Layer 12 of a small transformer language model trained on English Wikipedia (18 layers, counted from 0, width 64).
Take only the direct path to the model's output, skipping the later layers: a vector added to the residual stream pushes a token's score in proportion to its dot product with that token's output vector.

Output vectors of the tokens that the questions are about. A number n stands for (n - 500) times 0.0048.
" |": 659,431,611,483,568,532,418,530,566,545,353,578,517,524,390,508,503,569,694,715,427,632,415,435,513,468,398,436,407,587,376,456,536,466,319,554,581,436,382,355,437,295,439,590,458,418,606,399,478,558,683,525,327,742,430,595,446,474,494,640,432,550,408,702
"ical": 307,538,552,537,741,524,527,139,290,521,429,271,318,432,663,484,436,392,522,584,730,685,693,590,394,525,689,450,726,456,438,527,467,471,223,259,500,404,658,809,546,485,629,587,483,455,428,409,685,457,410,555,335,456,700,98,687,525,580,495,589,468,497,539
"me": 265,574,552,558,475,608,398,400,338,622,702,311,346,300,478,535,464,598,546,666,699,372,386,633,407,594,617,364,575,390,609,751,555,481,583,557,465,536,692,492,595,421,395,372,570,642,496,569,310,445,534,486,373,423,474,379,332,530,481,649,479,634,502,415
" as": 504,582,418,581,535,366,365,554,476,549,573,582,548,546,531,432,482,595,439,400,459,467,483,518,533,434,519,591,630,548,361,504,393,414,557,371,493,446,573,374,536,471,538,579,540,515,516,505,454,488,499,532,435,298,399,546,504,479,532,597,458,714,404,732
" located": 323,633,564,478,788,480,505,525,529,399,356,449,317,647,415,405,669,350,395,413,695,497,571,637,475,391,546,637,456,547,617,532,466,279,580,290,324,423,640,530,673,517,405,484,528,631,373,566,546,311,489,469,324,428,314,538,512,555,664,575,794,548,548,438
".\n": 391,574,520,528,462,590,483,534,534,430,529,502,730,479,655,499,391,397,233,509,403,388,487,586,538,437,513,637,467,440,524,523,564,394,582,531,437,558,592,503,572,630,668,569,585,470,347,393,356,576,629,371,391,307,321,594,455,492,650,481,566,529,373,601
";\n": 327,515,597,627,597,587,429,429,691,440,430,313,502,470,485,338,355,413,546,470,559,384,575,553,467,312,451,535,580,426,806,593,473,316,428,465,616,652,697,557,598,777,745,398,674,438,506,270,494,444,618,311,525,393,296,384,458,540,683,391,491,566,514,478
"\n": 466,560,530,596,347,472,537,638,494,537,449,261,675,488,446,429,324,241,446,506,468,524,572,416,498,393,383,646,535,590,652,482,477,469,577,457,529,606,718,447,457,827,675,590,488,386,531,426,393,607,686,530,666,322,365,554,314,493,551,510,359,431,343,620
" and": 484,423,571,505,389,401,361,502,593,521,455,695,398,595,591,517,505,498,505,345,539,533,513,496,603,484,476,554,494,632,420,454,638,530,538,477,552,515,639,367,432,447,424,604,525,537,574,440,548,519,532,541,373,290,370,569,425,478,514,634,407,505,337,667
" ": 585,415,529,664,407,423,508,557,514,560,653,550,525,430,558,605,440,383,548,343,457,568,399,361,583,583,459,637,344,616,497,469,324,573,545,625,476,421,499,425,450,420,520,528,414,357,551,679,484,558,546,585,502,556,474,530,516,486,422,508,547,417,367,528
" opened": 545,647,530,487,715,412,544,378,315,550,459,224,368,616,425,377,556,476,431,420,678,470,549,772,495,484,563,485,436,506,555,531,416,572,541,239,358,410,515,651,611,548,394,443,602,641,373,511,493,325,480,474,356,493,423,596,496,552,613,611,693,594,577,400
" area": 574,453,550,540,698,583,491,450,360,483,486,448,367,385,367,301,605,422,383,484,586,529,565,502,496,436,608,585,641,457,534,760,483,543,386,438,300,475,718,579,698,571,433,240,458,481,442,476,601,347,624,349,459,427,332,502,591,547,507,513,819,513,495,525
"or": 505,323,510,513,422,538,373,589,417,375,701,416,515,537,718,471,402,637,554,499,559,549,612,257,390,507,565,535,482,505,557,323,585,537,793,549,548,371,645,459,345,537,518,399,374,508,390,604,553,622,442,485,390,453,593,514,408,470,428,637,518,409,541,522
" Arena": 418,428,654,504,560,580,808,314,430,431,613,481,372,439,462,464,452,483,456,589,545,231,535,579,432,486,488,458,471,506,679,601,429,502,442,344,483,399,406,662,684,542,412,434,634,595,428,343,355,407,521,509,571,664,456,563,472,546,515,499,698,499,571,463
"ić": 270,629,573,569,466,381,556,503,457,474,606,327,366,567,637,442,330,335,435,624,527,581,574,724,274,373,602,565,547,331,555,474,403,430,233,340,459,701,541,503,811,527,334,445,675,673,455,602,511,315,373,673,529,611,581,574,442,504,593,346,489,676,391,585
".\n\n": 494,453,474,511,524,551,464,528,643,462,518,642,517,490,637,573,401,539,245,461,417,432,446,532,566,489,560,681,429,520,461,506,557,462,554,545,503,444,526,487,527,502,610,580,490,544,468,367,330,554,565,452,339,306,284,564,575,473,642,516,565,509,421,573
" were": 556,446,480,470,559,489,387,439,448,496,468,300,388,611,415,512,556,649,262,276,489,496,389,720,538,242,569,556,415,592,480,517,585,695,383,395,440,669,506,732,571,395,434,560,591,652,420,449,416,371,476,485,441,444,491,716,516,503,550,495,694,570,519,630
" =\n\n": 641,528,570,481,527,535,543,592,296,732,309,20,212,703,112,395,493,279,519,555,563,711,743,633,304,234,375,360,439,707,623,658,594,239,416,194,360,702,798,633,504,641,350,458,657,708,664,300,587,300,734,702,533,622,465,461,398,528,463,636,343,532,647,434
"|---|\n": 569,588,376,321,569,423,741,525,176,526,663,385,445,622,380,416,459,574,439,533,518,641,433,558,320,411,637,639,695,518,594,494,342,300,285,423,298,729,535,688,529,403,319,347,512,881,267,551,564,180,554,554,734,643,394,235,457,582,639,673,664,813,349,365
" was": 646,510,459,488,590,446,483,486,315,563,559,339,383,629,448,601,531,651,319,287,493,657,472,697,528,442,519,556,345,628,338,470,581,563,493,337,464,454,510,552,516,388,363,513,621,594,547,489,519,459,496,541,325,409,431,596,547,476,483,653,517,541,561,583
".)": 403,504,627,465,459,697,315,583,539,401,458,473,493,535,503,554,396,462,307,574,342,415,533,712,488,591,693,522,493,192,446,492,553,203,479,497,312,430,573,739,590,361,624,438,521,755,486,398,522,629,598,257,445,450,235,454,568,537,639,429,789,567,677,575

Output weights of attention head 1. The head adds the sum of these rows, row i times number i of z. A number n stands for (n - 500) times 0.0017.
o0: 565,648,443,523,570,362,406,678,347,559,558,373,377,282,395,527,468,626,470,593,394,530,246,488,650,462,549,648,589,529,404,686,593,703,304,455,499,370,300,580,591,649,618,362,367,564,517,371,288,685,525,559,513,368,541,469,553,217,608,539,550,664,496,636
o1: 571,365,806,651,411,387,876,622,390,528,605,231,556,498,412,721,405,658,241,684,295,423,568,678,522,484,416,601,581,264,330,423,569,382,543,496,414,550,568,563,530,482,486,403,599,412,317,503,457,662,439,423,460,559,383,409,708,355,619,328,469,454,549,704
o2: 54,572,418,522,743,263,622,478,509,420,672,715,633,469,643,498,207,700,197,431,634,411,489,543,559,768,568,526,476,475,618,463,334,390,535,173,383,378,670,342,597,636,520,543,602,286,490,402,608,714,504,493,288,431,379,599,405,518,419,352,773,539,731,687
o3: 403,368,606,516,510,359,268,568,499,365,405,840,601,444,425,197,336,347,700,480,603,541,626,456,500,557,547,472,555,340,498,630,692,607,381,517,311,400,691,342,327,526,467,536,537,668,602,528,619,443,829,397,348,285,543,501,307,582,450,597,596,512,626,656
o4: 635,500,586,536,296,314,581,701,643,482,344,502,396,511,481,547,764,564,487,498,546,498,381,465,594,627,481,377,409,541,280,473,446,653,589,556,410,647,697,503,309,491,434,417,570,366,389,397,714,633,352,747,390,646,377,591,527,300,494,572,424,480,383,439
o5: 524,545,473,736,574,647,650,412,463,539,746,739,501,503,649,514,438,532,377,621,634,273,553,318,488,640,387,761,223,382,586,452,388,553,463,458,418,360,649,349,500,522,452,747,384,464,573,426,242,421,536,748,179,637,482,414,631,614,442,335,574,232,474,444
o6: 379,470,802,755,316,581,89,436,915,288,506,678,540,428,669,367,344,274,688,455,731,125,675,407,631,512,604,430,581,430,678,487,560,602,584,295,638,525,344,281,658,658,550,560,478,324,600,294,669,700,658,444,456,291,363,407,401,537,570,560,303,349,501,553
o7: 556,682,610,740,575,204,394,449,309,354,582,300,252,601,689,602,371,697,685,271,539,746,747,593,532,511,350,319,559,667,545,325,588,702,567,189,262,323,415,536,542,503,99,524,692,476,551,626,455,565,532,621,441,750,683,542,166,534,316,516,400,617,337,584
o8: 596,428,582,466,254,376,107,517,535,359,488,679,173,693,386,686,561,500,653,454,364,544,424,396,679,512,832,534,725,534,339,585,521,596,375,579,484,553,465,473,496,195,364,476,333,737,513,513,899,358,298,719,587,547,274,353,464,565,628,691,279,631,478,611
o9: 377,344,542,700,407,592,498,391,469,439,534,539,539,462,843,376,361,767,86,410,438,525,428,634,812,603,726,401,385,414,381,387,583,797,456,652,504,507,302,483,531,458,604,582,393,475,388,646,671,432,356,365,431,720,516,657,556,419,661,448,519,318,453,320
o10: 658,615,225,398,286,505,415,590,591,610,407,189,397,509,395,691,593,494,118,388,604,648,331,823,633,260,479,524,314,715,566,459,808,429,537,513,497,688,519,480,576,571,579,593,903,495,277,681,440,461,597,183,403,409,646,574,362,597,533,388,501,450,452,413
o11: 477,583,346,430,454,402,531,560,436,641,486,440,474,413,711,593,607,740,476,626,664,335,558,345,545,612,435,504,776,589,450,350,298,689,643,357,521,490,416,37,529,557,234,514,530,169,479,614,565,320,412,722,609,503,614,360,653,407,643,465,573,480,251,762
o12: 399,540,437,316,701,559,493,466,637,372,451,895,593,346,431,609,487,701,644,584,363,487,309,365,412,699,677,405,555,392,447,479,598,441,350,465,620,436,439,420,378,349,676,535,393,496,501,352,386,561,637,336,547,577,469,401,538,660,529,376,479,614,729,444
o13: 690,136,522,566,507,380,536,345,421,572,429,299,420,324,580,513,653,565,511,609,559,498,412,608,715,422,710,313,657,543,444,764,594,592,715,371,515,467,669,464,651,514,436,323,403,581,452,426,455,346,360,521,603,202,638,429,523,554,538,603,581,301,548,417
o14: 462,659,393,636,384,535,579,511,447,467,487,389,550,351,416,526,604,522,702,742,661,438,416,559,356,288,429,388,613,524,614,408,369,467,583,575,625,595,743,430,208,565,667,469,407,199,319,457,445,560,699,576,477,622,441,438,403,460,480,540,437,574,490,595
o15: 623,770,569,302,582,433,652,557,174,574,546,608,505,452,435,439,627,504,418,319,715,534,609,542,284,582,470,306,249,521,458,600,383,338,586,570,431,524,687,588,534,383,436,373,295,661,430,579,654,343,516,596,773,766,648,326,683,460,117,337,469,665,424,474
o16: 364,340,373,521,685,474,489,422,385,929,542,697,336,889,488,386,697,666,568,365,486,408,758,419,550,211,505,364,549,570,507,525,328,542,270,470,374,655,435,480,843,524,623,553,343,330,493,465,550,442,185,560,659,370,606,614,545,344,349,410,399,781,440,524
o17: 459,416,522,610,669,596,145,299,441,615,548,723,617,398,698,379,488,572,374,313,617,649,635,437,534,433,520,520,594,437,503,923,475,573,306,662,460,697,454,584,495,444,354,582,284,418,261,659,368,431,569,387,630,419,360,700,340,568,780,655,574,318,335,217
o18: 339,510,533,609,643,601,563,533,491,477,487,704,465,416,445,558,675,596,250,505,617,493,306,530,766,495,367,598,333,512,694,327,464,496,488,550,600,342,598,508,335,582,224,381,485,532,495,506,122,495,693,449,390,321,428,567,855,520,579,407,694,462,612,394
o19: 310,636,564,500,603,454,501,410,478,515,281,486,424,535,709,648,681,435,625,260,542,550,668,489,687,433,565,407,781,405,378,451,349,768,588,593,469,543,381,474,524,388,352,395,497,305,394,691,630,451,544,624,475,349,456,560,484,390,417,565,520,258,585,545
o20: 520,546,631,561,344,823,407,289,493,472,582,826,403,328,585,463,303,492,543,445,420,567,564,561,639,370,486,470,458,366,533,584,730,353,501,560,256,662,506,569,398,548,434,575,451,511,418,610,525,534,450,423,518,269,447,535,487,647,530,401,614,389,476,560
o21: 561,547,469,273,417,435,509,345,461,504,446,496,718,533,691,782,647,713,546,605,538,435,320,427,513,370,386,498,537,508,408,495,397,350,356,691,529,778,149,532,635,280,369,633,550,494,609,429,409,538,393,455,461,525,750,529,530,406,509,380,574,514,561,538
o22: 243,522,298,457,145,716,558,561,481,511,475,412,379,435,628,470,468,369,794,381,771,495,585,643,557,520,437,372,606,606,835,426,644,647,333,661,591,659,351,658,405,536,674,431,532,486,332,472,544,616,430,460,295,512,414,459,498,557,642,284,378,412,610,341
o23: 496,489,395,170,491,437,604,563,394,370,593,397,660,401,683,359,537,410,519,514,513,495,495,512,594,440,381,527,599,444,778,548,610,801,420,369,399,499,492,380,715,669,505,337,464,530,522,542,499,814,727,321,284,382,335,632,498,303,752,492,371,556,216,725
o24: 439,569,340,467,448,411,488,659,509,509,603,859,599,635,423,491,628,731,418,406,563,644,671,530,407,459,363,673,754,443,388,460,710,261,654,489,631,367,514,276,505,296,643,394,406,502,778,357,559,255,391,439,444,366,563,380,542,542,482,429,261,589,448,514
o25: 612,570,408,455,483,503,733,355,426,564,449,532,503,380,414,455,469,631,378,689,400,337,708,333,518,459,493,425,584,577,655,528,633,603,684,633,525,524,407,627,563,506,628,495,441,407,356,466,454,701,508,455,250,298,487,418,478,385,481,521,305,633,521,596
o26: 525,529,373,531,581,522,609,578,432,254,409,590,601,505,372,531,682,919,275,503,437,423,492,519,581,619,637,662,483,462,477,376,358,186,696,602,534,714,350,530,467,322,646,566,514,498,307,497,434,409,402,570,498,390,453,444,485,399,433,426,831,505,577,441
o27: 434,489,541,397,596,550,657,555,805,586,545,456,389,633,609,562,369,413,378,499,634,378,399,427,346,257,579,757,577,375,489,517,612,443,439,592,535,449,423,283,442,558,271,350,562,512,348,303,438,395,317,345,498,579,423,620,463,482,929,616,767,609,507,679
o28: 476,649,401,637,660,498,535,434,324,301,497,528,401,361,499,368,467,509,604,430,576,401,696,534,450,488,649,600,320,416,456,515,357,493,585,375,415,185,544,474,484,396,418,413,535,508,577,360,943,646,808,402,396,466,453,582,701,477,496,848,695,593,337,364
o29: 609,598,638,549,558,568,434,418,351,565,395,202,663,353,316,303,692,485,607,511,445,507,652,535,536,475,459,413,430,488,366,339,701,373,512,577,535,628,719,309,483,484,526,540,469,535,637,466,553,421,427,621,364,519,505,546,512,333,451,493,790,372,811,350
o30: 676,330,542,424,341,438,235,565,383,691,676,368,542,699,412,428,455,841,487,310,508,311,346,658,568,504,837,458,390,403,511,455,366,449,517,534,281,258,519,747,395,412,501,829,543,688,563,577,484,410,292,577,540,406,571,416,578,425,454,484,586,688,515,601
o31: 416,570,500,571,538,358,562,635,470,530,478,444,271,371,348,770,531,333,673,774,525,690,387,339,342,336,705,257,447,645,534,401,615,612,417,534,605,620,646,508,414,468,427,270,567,594,492,330,363,554,696,461,370,763,356,649,484,396,339,508,306,576,563,765

Each question shows a token from some text and the vector z that the head gathered there. A number n stands for (n - 500) times 0.0067.

"7": 621,633,517,540,542,770,586,654,478,447,275,434,449,462,512,293,525,504,444,370,555,349,368,666,381,515,416,370,531,619,475,715
Which two tokens does it push up most, strongest first? "\n", " |"

" hand": 568,533,610,551,619,612,561,529,599,477,472,585,476,553,460,384,454,555,657,486,437,445,520,576,515,455,409,542,522,561,508,540
Pushed up most: " and"

"ince": 571,510,491,557,500,566,536,684,667,556,492,559,424,642,364,372,437,646,597,459,493,356,454,482,614,428,356,405,360,567,715,535
Which two tokens does it push up most, strongest first? " and", " was"

"28": 536,685,501,593,495,677,625,623,384,575,229,531,444,502,473,288,405,541,592,546,545,408,452,631,310,487,401,555,389,606,388,596
Pushed up most: "\n"

"23": 617,524,533,578,506,664,655,636,354,552,352,614,480,491,496,433,385,580,616,544,615,354,463,627,355,495,355,390,382,672,279,599
Pushed up most: "\n"

" ": 585,612,384,548,543,626,485,696,558,349,259,516,456,475,566,379,537,514,455,264,542,321,223,729,451,498,419,429,435,588,541,779
Which three tokens does it push up most, strongest first? " =\n\n", " |", "\n"

"inister": 565,588,442,564,524,679,540,649,573,458,255,609,551,541,534,482,351,521,580,502,448,399,433,462,504,454,349,412,516,553,445,618
Pushed down most: " were"

" Sing": 482,567,459,556,625,623,523,575,580,419,315,586,523,549,519,484,413,595,591,478,503,376,579,469,538,442,332,527,435,565,515,574
Pushed down most: " were"

" another": 680,623,488,495,564,430,282,584,628,619,631,615,310,682,472,422,469,393,742,546,481,516,412,521,478,512,653,248,568,772,574,674
Which two tokens does it push up most, strongest first? " was", " were"

" D": 657,562,380,521,585,658,427,635,641,362,264,637,563,528,558,578,473,467,565,434,422,411,370,480,602,497,336,431,455,556,488,690
Pushed down most: ".\n"

"ing": 564,606,663,606,577,705,651,472,669,513,392,609,506,575,416,291,475,520,730,401,573,390,627,574,533,519,533,581,499,568,592,478
Pushed up most: ".\n\n"

" comp": 645,593,569,552,577,683,559,421,552,423,364,602,514,595,499,394,457,551,676,404,492,488,467,602,559,498,542,512,445,537,599,539
Pushed up most: ".\n\n"

" I": 555,571,577,595,590,686,564,518,593,472,412,634,509,520,513,344,378,520,647,399,535,502,515,590,541,467,461,536,455,521,621,507
Pushed up most: ".\n\n"

" |": 708,559,383,570,554,777,497,651,657,341,116,629,606,521,574,686,537,442,573,434,414,363,278,486,661,498,288,309,455,560,462,776
Which two tokens does it push up most, strongest first? " |", " =\n\n"

"3": 313,630,626,625,651,659,381,529,511,502,509,659,374,609,610,276,385,664,725,573,513,383,434,353,432,406,505,581,790,693,344,494
Which three tokens does it push up most, strongest first? " located", " area", " opened"

" Georg": 700,613,555,458,551,486,361,578,600,761,583,590,307,638,478,317,365,550,745,511,408,469,438,460,350,396,481,441,424,522,639,598
Pushed up most: " were"

"ctor": 542,639,540,629,620,752,475,464,546,337,337,555,633,419,634,265,272,619,656,297,570,576,570,688,572,414,414,572,285,613,556,653
Pushed down most: " opened"

" M": 458,466,345,450,477,633,331,667,530,338,353,720,566,668,481,681,512,677,645,430,385,506,375,479,530,311,361,614,538,523,533,682
Which two tokens does it push up most, strongest first? "|---|\n", " =\n\n"

"ich": 612,381,454,658,696,630,329,423,680,557,220,648,726,778,409,545,451,473,819,509,535,413,492,297,528,424,534,423,568,658,619,533
Pushed down most: "\n"

"y": 294,633,632,625,654,664,359,522,500,513,520,672,355,617,621,264,392,678,735,589,515,380,412,326,421,409,527,580,834,711,321,479
Which three tokens does it push up most, strongest first? " located", " area", " opened"

"ar": 588,588,413,539,610,603,400,628,577,374,362,628,486,533,560,530,414,468,567,503,435,465,432,516,535,474,394,472,421,613,479,680
Pushed up most: " =\n\n"

" new": 573,446,555,571,573,593,588,569,536,511,617,619,384,675,494,463,465,568,683,495,424,396,415,501,437,498,475,415,524,528,574,515
Pushed up most: " opened"

" to": 632,584,549,532,562,494,389,560,607,613,609,625,352,648,468,405,448,459,720,552,476,505,397,542,518,512,623,332,580,697,574,584
Which three tokens does it push up most, strongest first? " was", " were", " opened"

"ited": 488,534,651,770,613,602,773,552,700,548,183,382,526,601,348,398,170,541,493,512,701,495,377,588,372,445,540,484,594,480,679,407
Pushed up most: ".)"

"197": 576,599,394,551,557,642,486,692,565,353,255,525,454,461,571,393,535,528,454,264,534,324,249,702,455,475,396,425,441,586,532,773
Pushed up most: " =\n\n"

"ak": 594,575,380,474,606,622,404,627,593,380,331,644,505,540,542,549,448,481,569,460,423,433,449,471,567,489,383,448,411,567,505,635
Pushed up most: " =\n\n"

"up": 391,573,630,588,687,632,525,507,567,545,568,570,406,622,550,406,373,627,788,517,473,387,500,471,422,394,518,601,739,619,471,497
Pushed up most: " located"

" Party": 515,718,449,604,416,664,585,594,428,603,128,567,479,536,449,251,339,540,670,519,527,387,423,541,289,447,359,657,414,520,454,648
Pushed up most: " Arena"

",": 477,574,585,572,632,614,535,543,619,452,499,579,478,608,448,378,389,592,677,438,483,369,611,514,515,406,392,589,443,509,518,538
Pushed up most: " and"

"),": 488,570,567,617,611,618,578,562,614,416,456,576,485,564,455,350,358,570,685,451,492,349,627,563,555,400,358,596,424,495,509,554
Pushed up most: " and"

"ideo": 448,533,689,677,680,756,517,478,603,706,338,740,430,702,439,472,642,689,735,511,741,236,382,681,350,678,451,586,520,455,417,549
Pushed up most: " area"